Layer 11 of a small transformer language model trained on English Wikipedia (14 layers, counted from 0, width 128).
A neuron's activation on a vector x is SiLU(gate . x) times (in . x), where the dot is the dot product.

Input weights of the MLP neurons that the questions are about. A number n stands for (n - 500) times 0.00087.
n3 gate: 822 449 666 230 385 631 595 638 306 659 654 332 381 775 587 344 715 399 510 785 434 438 659 228 785 764 526 125 474 620 686 377 489 438 746 677 484 438 643 601 427 231 595 366 531 322 511 452 433 412 858 334 401 658 394 461 640 657 444 616 868 505 548 418 605 459 484 485 334 863 352 495 571 469 296 461 505 392 799 975 354 613 369 620 633 474 579 469 571 58 526 270 531 245 542 378 510 388 650 432 495 369 573 164 484 402 397 562 854 676 466 727 547 249 390 526 829 339 353 200 269 394 584 175 400 521 532 485
n82 gate: 544 331 390 770 500 552 481 380 488 337 628 369 480 794 392 405 635 511 455 516 566 340 704 450 797 590 512 558 416 449 749 391 560 449 443 689 591 547 589 464 606 484 385 539 593 577 484 646 341 496 425 555 326 627 524 447 414 302 293 176 600 589 416 353 309 719 552 485 394 449 442 357 515 469 516 593 589 484 609 632 543 531 504 583 774 717 563 585 596 382 544 508 110 412 397 552 803 415 470 611 532 650 524 473 587 309 404 453 256 607 169 420 291 453 516 338 547 523 527 436 361 523 592 621 716 396 573 610
n156 gate: 608 525 623 408 770 470 431 659 547 563 441 342 682 203 747 300 354 283 553 652 521 475 379 567 420 504 424 429 478 370 656 685 513 750 656 608 368 724 363 752 645 513 698 542 282 479 504 469 525 530 513 631 708 582 530 364 373 327 599 725 581 445 396 605 582 534 431 400 582 313 667 554 341 530 346 572 245 399 576 565 538 454 579 369 467 449 821 244 492 628 363 496 554 569 457 496 781 163 619 470 377 295 224 647 341 534 484 521 391 500 683 616 304 304 629 590 714 459 641 384 719 389 629 656 285 293 587 521
n258 gate: 454 435 314 538 581 606 423 555 493 272 555 633 622 451 493 504 560 390 443 698 438 552 450 621 549 497 559 421 536 445 661 586 645 375 419 728 504 285 514 632 420 556 475 465 338 469 592 475 452 702 455 566 626 398 521 635 549 473 514 571 636 572 646 500 373 566 404 630 416 413 551 394 397 674 433 595 565 466 389 418 363 421 438 513 352 303 679 483 466 117 465 321 376 575 493 490 570 541 195 193 482 440 423 416 334 652 536 329 586 454 457 429 388 686 348 377 421 510 500 528 356 503 295 524 390 663 543 598
n262 gate: 599 566 563 653 232 679 282 429 496 421 454 660 605 361 733 470 261 531 451 790 322 357 346 533 391 206 609 346 440 227 530 371 376 483 863 480 758 554 355 504 344 563 607 437 833 574 513 452 492 584 529 513 252 257 616 259 609 447 282 509 343 254 594 521 359 475 440 591 308 344 566 492 450 315 449 488 282 587 274 397 496 421 594 480 276 530 487 437 430 542 415 300 284 702 428 575 475 574 697 436 583 564 348 447 500 738 464 238 496 500 370 350 377 572 423 356 404 631 323 376 381 590 483 504 618 427 474 561
n318 gate: 398 326 512 410 92 496 537 556 452 272 861 641 608 378 539 509 496 605 383 565 632 374 553 435 478 361 365 569 318 258 473 341 553 665 210 496 190 820 577 438 365 604 306 517 552 457 593 652 496 652 726 491 748 350 610 493 621 492 475 447 386 96 305 637 588 496 420 466 332 596 705 586 692 548 759 213 590 393 698 513 408 530 520 550 457 531 439 358 517 409 386 404 564 673 596 647 670 338 596 518 320 452 578 659 372 448 722 700 650 606 361 416 443 806 632 609 479 664 666 341 434 648 474 617 367 482 352 424
n3 in: 612 392 426 608 726 625 431 534 413 650 425 415 349 658 503 597 618 356 573 517 561 476 535 510 503 397 342 411 289 656 479 405 577 479 410 520 583 408 564 560 483 438 580 476 602 476 514 440 503 411 675 442 335 734 707 175 435 426 305 444 822 497 511 327 580 490 489 260 460 490 514 378 564 390 389 662 486 347 695 434 531 456 410 454 585 354 465 589 564 557 531 396 486 380 528 471 628 564 672 699 500 542 479 390 573 562 503 597 442 539 519 500 541 507 392 410 691 400 376 374 448 517 486 425 163 472 589 507
n82 in: 589 685 681 596 355 709 560 476 496 562 542 630 552 314 458 331 465 559 345 402 448 399 461 594 458 399 570 521 504 425 590 535 418 241 632 354 482 423 521 636 405 542 383 343 292 641 404 500 406 329 577 444 617 571 586 512 758 415 500 607 462 348 421 500 319 483 179 538 459 682 634 614 621 591 260 662 453 642 681 593 532 462 559 578 472 352 571 628 415 404 348 440 431 421 539 523 630 644 372 472 330 617 556 537 326 629 487 461 517 553 441 543 507 482 454 447 708 490 503 401 397 177 742 295 433 507 460 534
n156 in: 528 412 568 354 696 723 582 460 505 924 656 410 689 464 633 572 600 487 669 518 451 715 266 638 307 478 325 308 564 600 329 357 482 527 609 526 410 603 628 790 830 464 509 289 326 465 413 621 545 446 437 684 471 381 156 515 513 518 738 344 480 478 472 518 783 603 413 540 709 405 500 496 584 459 141 257 724 464 692 688 559 260 639 587 500 573 759 665 346 694 423 377 496 537 645 564 803 447 282 532 393 382 225 548 582 299 521 753 358 368 534 495 269 274 281 536 389 710 557 258 414 382 665 455 606 404 435 513
n258 in: 337 537 634 407 462 734 467 493 507 550 537 458 486 558 490 476 507 434 497 578 467 486 535 564 409 253 531 503 618 541 323 365 552 486 579 346 551 534 470 597 582 463 373 601 641 423 607 528 392 510 711 236 318 583 586 477 476 470 467 258 586 540 500 510 569 480 593 283 355 429 453 567 503 537 466 198 437 560 551 469 558 420 718 520 500 674 558 446 334 544 661 298 574 469 318 628 555 427 575 376 352 377 418 421 359 460 314 823 473 506 423 486 381 391 390 701 624 444 729 335 610 332 658 628 447 573 538 553
n262 in: 561 593 433 372 544 588 363 398 308 598 531 560 559 567 567 221 548 434 637 627 636 476 355 759 543 456 488 520 350 353 354 567 179 464 385 290 595 405 282 249 659 551 412 425 484 278 323 557 551 441 445 516 249 484 464 353 532 878 465 512 414 520 314 426 665 449 536 710 619 508 691 301 336 603 540 612 434 606 433 456 352 305 338 599 309 324 428 633 539 511 724 616 418 455 620 646 532 616 507 492 672 748 559 550 524 484 474 444 312 500 455 492 269 631 276 329 598 416 504 609 712 604 588 772 528 669 537 462
n318 in: 704 520 586 685 639 597 404 562 643 227 364 393 554 604 533 399 513 318 352 575 438 625 355 628 571 429 425 690 611 365 295 459 483 508 649 666 760 201 254 372 412 504 542 251 822 242 288 513 649 388 149 463 564 631 347 560 371 468 292 270 553 537 526 492 517 742 547 451 423 241 652 438 323 725 441 390 401 479 347 470 517 381 562 633 344 584 424 314 541 595 559 340 516 453 357 437 425 570 489 690 366 576 525 552 424 624 532 450 442 551 861 551 609 643 407 538 496 391 602 411 534 569 356 276 431 632 655 185

Each question shows a token from some text and the vector x that enters the MLP there. A number n stands for (n - 500) times 0.0098.

"ra": 595 551 351 321 591 504 650 587 560 424 549 474 455 634 466 452 523 346 547 600 459 562 425 461 477 599 464 525 594 507 509 521 517 477 540 587 599 497 485 418 339 564 435 535 374 499 588 446 534 415 486 463 342 579 497 543 490 549 498 526 484 501 437 469 487 533 504 556 436 492 532 444 431 529 592 512 476 435 498 446 476 519 531 540 553 509 537 441 514 474 565 552 454 576 429 436 537 478 277 574 506 632 447 445 550 489 669 566 428 606 470 507 503 445 532 571 596 585 507 367 572 509 440 479 565 603 436 483
Which neuron fires most, and how strongly? n156, at about 0.022

" go": 507 572 561 447 472 502 372 395 495 399 584 536 541 466 579 541 459 392 549 590 570 473 432 528 503 460 553 476 527 588 507 547 640 459 535 462 574 486 607 485 364 544 443 537 487 591 547 456 516 654 547 597 513 527 409 414 396 490 495 577 365 448 574 497 542 449 556 581 433 472 579 444 457 561 447 404 564 483 418 580 562 568 561 547 474 471 495 526 529 428 623 438 516 543 429 451 439 372 270 423 570 551 580 594 514 546 492 383 454 604 386 499 372 434 457 509 555 481 539 442 528 571 441 461 660 416 409 526
The two highest activations, in order: n262, n3

" |": 475 430 534 518 471 477 632 535 549 471 470 484 475 463 427 574 437 545 517 489 503 493 538 513 501 512 429 427 561 661 536 433 514 492 522 443 505 508 527 559 521 514 449 527 556 434 498 469 583 442 534 545 349 545 481 628 432 446 443 431 496 471 536 474 555 411 462 463 486 510 453 451 524 432 475 464 541 472 559 527 505 581 550 530 494 553 426 508 577 694 488 523 461 395 521 532 589 522 79 511 484 536 471 472 564 510 459 595 509 548 615 524 375 479 467 533 521 482 510 484 465 451 498 399 478 530 489 477
The neuron with the highest activation: n262

",": 441 526 589 428 429 472 417 415 523 480 496 468 554 496 491 534 441 553 472 453 549 392 460 442 392 458 505 397 635 593 460 423 483 427 467 404 502 552 394 514 487 426 542 545 392 471 448 456 538 461 471 447 328 463 516 658 545 607 482 519 416 456 599 681 528 413 436 476 536 484 503 579 586 481 520 566 511 463 493 482 450 518 579 525 583 450 507 494 546 680 530 487 388 473 469 498 545 549 199 495 453 496 525 565 456 471 410 555 489 490 511 534 465 516 388 550 485 601 572 545 496 358 540 413 620 506 497 393
Which neuron fires most, and how strongly? n3, at about 0.53

".": 508 575 588 466 497 428 449 425 535 516 543 463 581 475 601 625 476 610 420 487 521 533 494 496 463 465 503 275 544 493 516 411 661 383 462 454 452 594 488 522 509 446 528 460 518 462 427 474 523 530 563 459 262 529 467 570 515 598 456 507 398 439 495 601 535 546 521 438 431 455 436 544 551 507 451 506 485 528 391 521 528 521 578 507 542 503 542 516 651 682 529 524 518 513 547 502 558 509 277 440 423 471 431 523 494 453 409 580 464 489 550 533 362 476 387 528 507 597 615 480 471 433 503 419 629 460 458 397
The two highest activations, in order: n156, n3

" first": 488 398 532 587 445 459 667 602 553 409 489 563 598 468 338 556 478 446 501 379 573 484 622 588 505 420 443 525 597 547 565 613 506 478 405 440 538 456 576 475 432 486 374 423 513 527 582 476 718 510 464 494 538 482 553 593 439 380 537 457 403 588 489 453 652 326 479 416 500 593 478 437 471 560 432 505 422 435 523 394 395 468 492 530 552 401 518 459 624 419 524 517 562 499 473 535 359 529 330 420 427 424 564 583 413 470 523 384 545 527 477 608 410 516 492 525 489 484 550 626 636 660 594 356 562 519 519 428
The neuron with the highest activation: n156

" she": 426 315 520 555 414 555 507 526 488 434 556 525 579 520 525 517 410 473 625 523 623 460 477 490 557 552 384 429 595 438 426 444 520 520 551 378 507 553 571 525 413 561 463 402 471 491 541 418 573 567 432 535 469 430 453 485 349 488 490 500 383 516 516 533 594 487 418 595 452 548 471 589 515 517 465 575 565 451 560 515 505 540 524 518 556 489 443 369 556 584 542 579 373 380 418 480 479 440 210 536 472 489 574 603 468 396 497 558 456 514 583 484 402 539 477 533 445 476 524 427 444 391 526 423 622 522 497 407
Which neuron fires most, and how strongly? n318, at about 0.53

" Sch": 492 517 608 472 488 515 476 511 405 457 502 478 580 463 470 593 491 280 509 601 502 448 485 538 428 410 512 443 499 706 401 419 576 492 705 712 629 499 495 468 322 436 545 490 422 557 522 487 562 565 530 510 446 520 477 543 375 474 476 438 485 490 535 411 522 587 514 418 493 513 423 511 611 507 474 401 482 474 522 477 583 488 441 574 564 465 438 529 548 479 492 495 480 443 447 556 488 478 518 545 499 419 511 514 489 607 554 439 464 528 382 541 311 473 596 529 574 408 509 540 448 519 503 480 561 448 478 434
The neuron with the highest activation: n3

"\"": 589 572 560 433 497 572 392 436 528 525 530 456 517 416 485 598 461 521 430 495 480 464 535 510 468 441 493 304 502 510 502 401 605 455 482 422 486 549 524 502 468 453 444 488 485 519 487 482 478 548 540 490 279 475 548 664 520 628 490 430 425 442 556 568 529 529 485 392 407 403 406 581 628 498 459 508 532 495 435 543 477 489 552 427 526 447 622 508 557 688 509 484 533 535 519 404 601 549 263 496 437 451 423 557 376 469 440 543 419 501 551 469 417 485 380 569 588 560 578 395 504 494 429 471 630 469 491 478
The neuron with the highest activation: n156

" Les": 432 488 472 377 498 548 456 607 476 496 483 358 549 453 488 511 537 231 508 570 590 511 550 481 512 520 545 522 516 649 441 481 456 439 622 607 559 513 460 395 466 448 440 506 544 472 545 420 600 517 509 501 343 511 523 528 497 705 527 410 478 580 517 568 488 647 573 474 563 537 489 531 627 519 487 501 514 480 534 541 423 538 610 544 473 566 517 466 608 360 432 458 367 465 515 570 432 572 413 544 529 483 397 447 585 473 563 485 473 607 538 492 351 438 527 518 493 519 532 400 469 516 528 447 588 565 436 529
Which neuron fires most, and how strongly? n258, at about 0.2

" My": 472 463 506 485 460 488 621 596 496 435 588 336 558 463 437 430 518 264 504 633 724 529 357 462 486 540 474 469 459 520 569 574 488 490 671 520 508 551 535 425 507 413 396 520 535 401 590 459 465 553 544 425 482 482 549 546 528 518 579 493 486 554 600 545 534 546 512 568 549 508 440 553 558 512 484 369 447 565 481 552 403 609 515 523 459 581 484 467 517 425 512 406 408 525 453 535 479 408 297 545 500 506 543 503 500 575 580 458 480 707 496 491 467 554 527 580 492 424 473 409 560 679 444 512 506 547 550 511
The two highest activations, in order: n318, n258

" 500": 494 537 482 474 473 534 772 522 508 470 436 534 631 424 315 587 458 508 534 492 433 438 569 528 517 489 383 557 530 377 430 411 471 535 486 515 400 464 540 558 439 545 446 416 548 508 535 480 470 508 601 545 401 535 536 516 538 565 488 446 514 453 559 561 529 444 423 597 569 572 608 410 510 616 586 411 542 621 578 391 419 539 434 490 439 454 456 546 517 395 591 489 378 430 418 633 570 584 232 528 467 602 478 549 492 452 394 508 462 569 451 518 389 563 460 547 446 475 444 425 467 527 615 451 566 659 531 488
Which three neurons fire most, strongest first? n82, n258, n3

" Qu": 512 448 503 516 463 511 410 504 480 518 472 248 531 450 443 469 470 301 454 499 626 560 367 472 429 412 440 562 517 537 528 367 552 591 493 620 600 535 600 619 320 503 505 403 482 536 521 363 554 444 461 502 421 588 505 456 430 426 571 401 363 365 555 458 618 560 554 543 498 416 398 518 558 439 512 521 483 439 428 496 533 504 478 616 474 455 588 558 535 537 589 416 501 478 518 514 587 473 476 476 554 499 516 578 488 552 450 528 496 572 551 381 395 544 493 480 499 519 661 430 450 506 496 354 458 478 452 544
The two highest activations, in order: n156, n318

")": 565 472 510 558 524 578 408 514 528 577 467 503 522 557 569 589 527 573 489 494 460 449 478 528 549 529 518 546 549 515 505 470 510 477 542 444 524 454 591 477 364 544 458 391 457 579 486 530 468 621 520 575 314 433 589 718 480 538 531 505 563 541 543 479 554 464 529 412 463 546 349 497 582 480 505 530 499 503 486 412 502 556 416 536 454 471 513 501 573 604 548 641 432 425 610 516 538 480 163 504 496 491 465 450 545 447 405 665 490 582 473 474 457 521 400 517 522 563 440 424 465 375 500 439 616 515 533 689
The neuron with the highest activation: n82

"ne": 540 616 505 446 542 531 462 443 498 430 663 570 460 463 674 515 346 502 480 607 429 503 512 518 528 452 585 611 488 613 453 525 555 504 553 500 569 413 558 530 494 528 415 546 483 535 566 428 441 598 516 582 513 461 548 518 503 489 565 648 272 509 482 538 547 403 526 613 333 454 529 357 404 600 489 523 464 485 428 551 501 560 576 506 485 469 534 534 490 401 546 556 530 537 448 440 481 403 253 403 525 524 511 519 441 464 577 537 357 469 455 543 436 448 449 551 479 535 543 468 472 544 464 502 641 552 405 605
Which three neurons fire most, strongest first? n3, n262, n258

" Games": 420 513 495 399 532 409 608 518 506 480 490 510 488 453 283 590 457 480 606 508 411 549 620 552 559 464 416 486 588 421 393 490 518 511 558 430 474 477 475 599 480 475 430 411 512 544 464 493 542 513 564 551 429 536 543 618 542 545 560 639 543 508 550 570 583 351 374 617 454 623 495 505 488 549 495 486 565 371 555 391 422 490 527 610 503 401 449 483 594 479 539 545 448 463 558 548 562 565 236 518 461 706 580 535 495 482 459 480 344 492 427 604 398 559 450 507 426 501 425 449 455 425 622 466 564 509 577 611
The neuron with the highest activation: n318

" a": 450 449 548 451 442 494 544 595 553 380 467 429 560 412 450 543 461 513 504 520 640 488 477 490 418 476 492 504 599 486 485 514 514 519 490 427 441 383 543 558 360 406 383 482 503 473 576 434 612 558 444 435 462 466 427 767 489 360 587 570 366 427 484 534 604 471 413 483 458 468 490 495 463 528 573 371 553 476 587 452 497 557 501 625 526 494 501 455 532 539 600 478 452 455 393 601 451 474 183 584 438 496 435 560 517 494 486 546 521 576 517 521 548 578 561 546 467 367 506 476 507 514 476 467 560 555 497 522
The neuron with the highest activation: n318

" Can": 416 329 607 364 436 441 671 463 490 509 570 426 552 486 437 579 451 501 383 611 418 466 500 500 670 540 505 423 549 653 517 475 522 498 557 581 503 428 551 661 453 464 458 480 464 619 558 417 533 445 569 485 581 419 510 437 473 403 594 474 453 488 531 512 544 515 529 561 438 590 576 383 443 502 510 438 597 301 498 451 421 496 504 450 482 484 443 541 566 350 523 481 383 454 485 580 456 519 404 504 448 612 527 526 631 557 464 441 427 624 572 553 403 497 476 562 347 471 435 476 434 553 597 388 517 528 455 501
The two highest activations, in order: n262, n82

" June": 555 563 594 469 404 546 513 401 440 499 488 540 559 426 427 552 507 444 562 404 422 471 438 447 491 394 469 464 567 670 447 512 537 418 577 416 448 427 591 472 487 434 402 496 354 522 450 473 497 406 459 497 346 427 494 669 582 567 509 482 394 608 548 597 494 539 441 504 493 508 452 566 575 482 502 550 456 557 573 475 513 398 593 475 537 440 632 459 509 489 544 494 470 514 623 598 527 504 200 464 510 521 584 500 428 476 433 489 427 463 445 558 499 564 472 453 468 422 583 619 479 345 417 395 510 591 543 472
Which three neurons fire most, strongest first? n258, n3, n318

" executive": 506 496 682 456 520 491 392 510 481 431 449 518 565 567 468 414 542 457 581 409 469 590 487 460 561 507 465 465 519 488 502 456 562 470 543 573 574 482 489 469 470 542 600 592 394 557 526 532 596 574 334 508 504 376 434 677 478 448 436 406 389 581 420 460 413 552 490 463 466 450 387 481 584 571 435 541 574 565 473 552 429 500 492 619 623 528 560 449 596 402 551 504 535 523 425 528 551 595 214 471 525 549 603 524 445 439 477 484 495 484 475 476 535 523 482 460 492 494 590 519 487 609 453 506 692 461 499 515
The neuron with the highest activation: n3

" at": 568 669 630 452 486 471 514 480 533 454 531 532 556 517 521 525 560 470 501 481 570 504 455 537 471 487 569 528 495 610 558 438 564 397 538 540 420 493 486 427 441 538 484 438 460 524 420 451 452 485 518 460 420 556 495 689 475 495 533 546 387 454 576 628 486 491 524 475 438 464 423 416 597 467 531 533 441 432 382 484 519 499 615 642 442 555 513 510 578 504 554 441 540 464 475 487 479 471 113 384 474 579 449 456 495 504 405 540 464 474 554 515 334 468 393 493 485 572 505 499 467 461 519 512 605 482 433 299
Which neuron fires most, and how strongly? n258, at about 0.6

" (": 495 474 525 500 483 538 729 622 513 515 482 503 503 536 372 467 524 437 200 554 455 469 540 437 438 419 470 506 479 526 555 478 590 443 674 490 501 601 558 502 431 498 403 548 507 489 512 544 519 496 564 497 413 462 449 562 415 472 439 322 556 549 556 423 491 436 481 508 496 541 504 458 437 486 518 444 484 422 504 435 595 640 580 501 486 564 534 629 506 437 449 585 502 351 544 483 538 513 285 525 485 523 459 442 569 490 402 487 535 558 491 430 517 474 519 450 434 532 502 512 397 611 519 437 487 466 446 506
The neuron with the highest activation: n82

"-": 528 491 421 479 389 550 634 522 464 468 507 565 551 434 452 533 507 464 353 623 410 427 577 522 433 559 522 463 516 423 488 461 550 530 589 456 533 442 456 562 396 432 443 439 411 420 505 462 379 368 357 430 240 374 398 496 482 406 474 484 491 554 517 515 508 437 463 680 424 437 613 507 587 569 507 509 602 439 561 544 648 589 575 483 462 396 581 495 526 415 604 435 482 439 354 661 485 555 381 564 466 485 487 403 579 521 451 366 440 540 535 442 469 592 515 531 510 529 425 538 558 543 516 536 463 533 494 442
The two highest activations, in order: n262, n82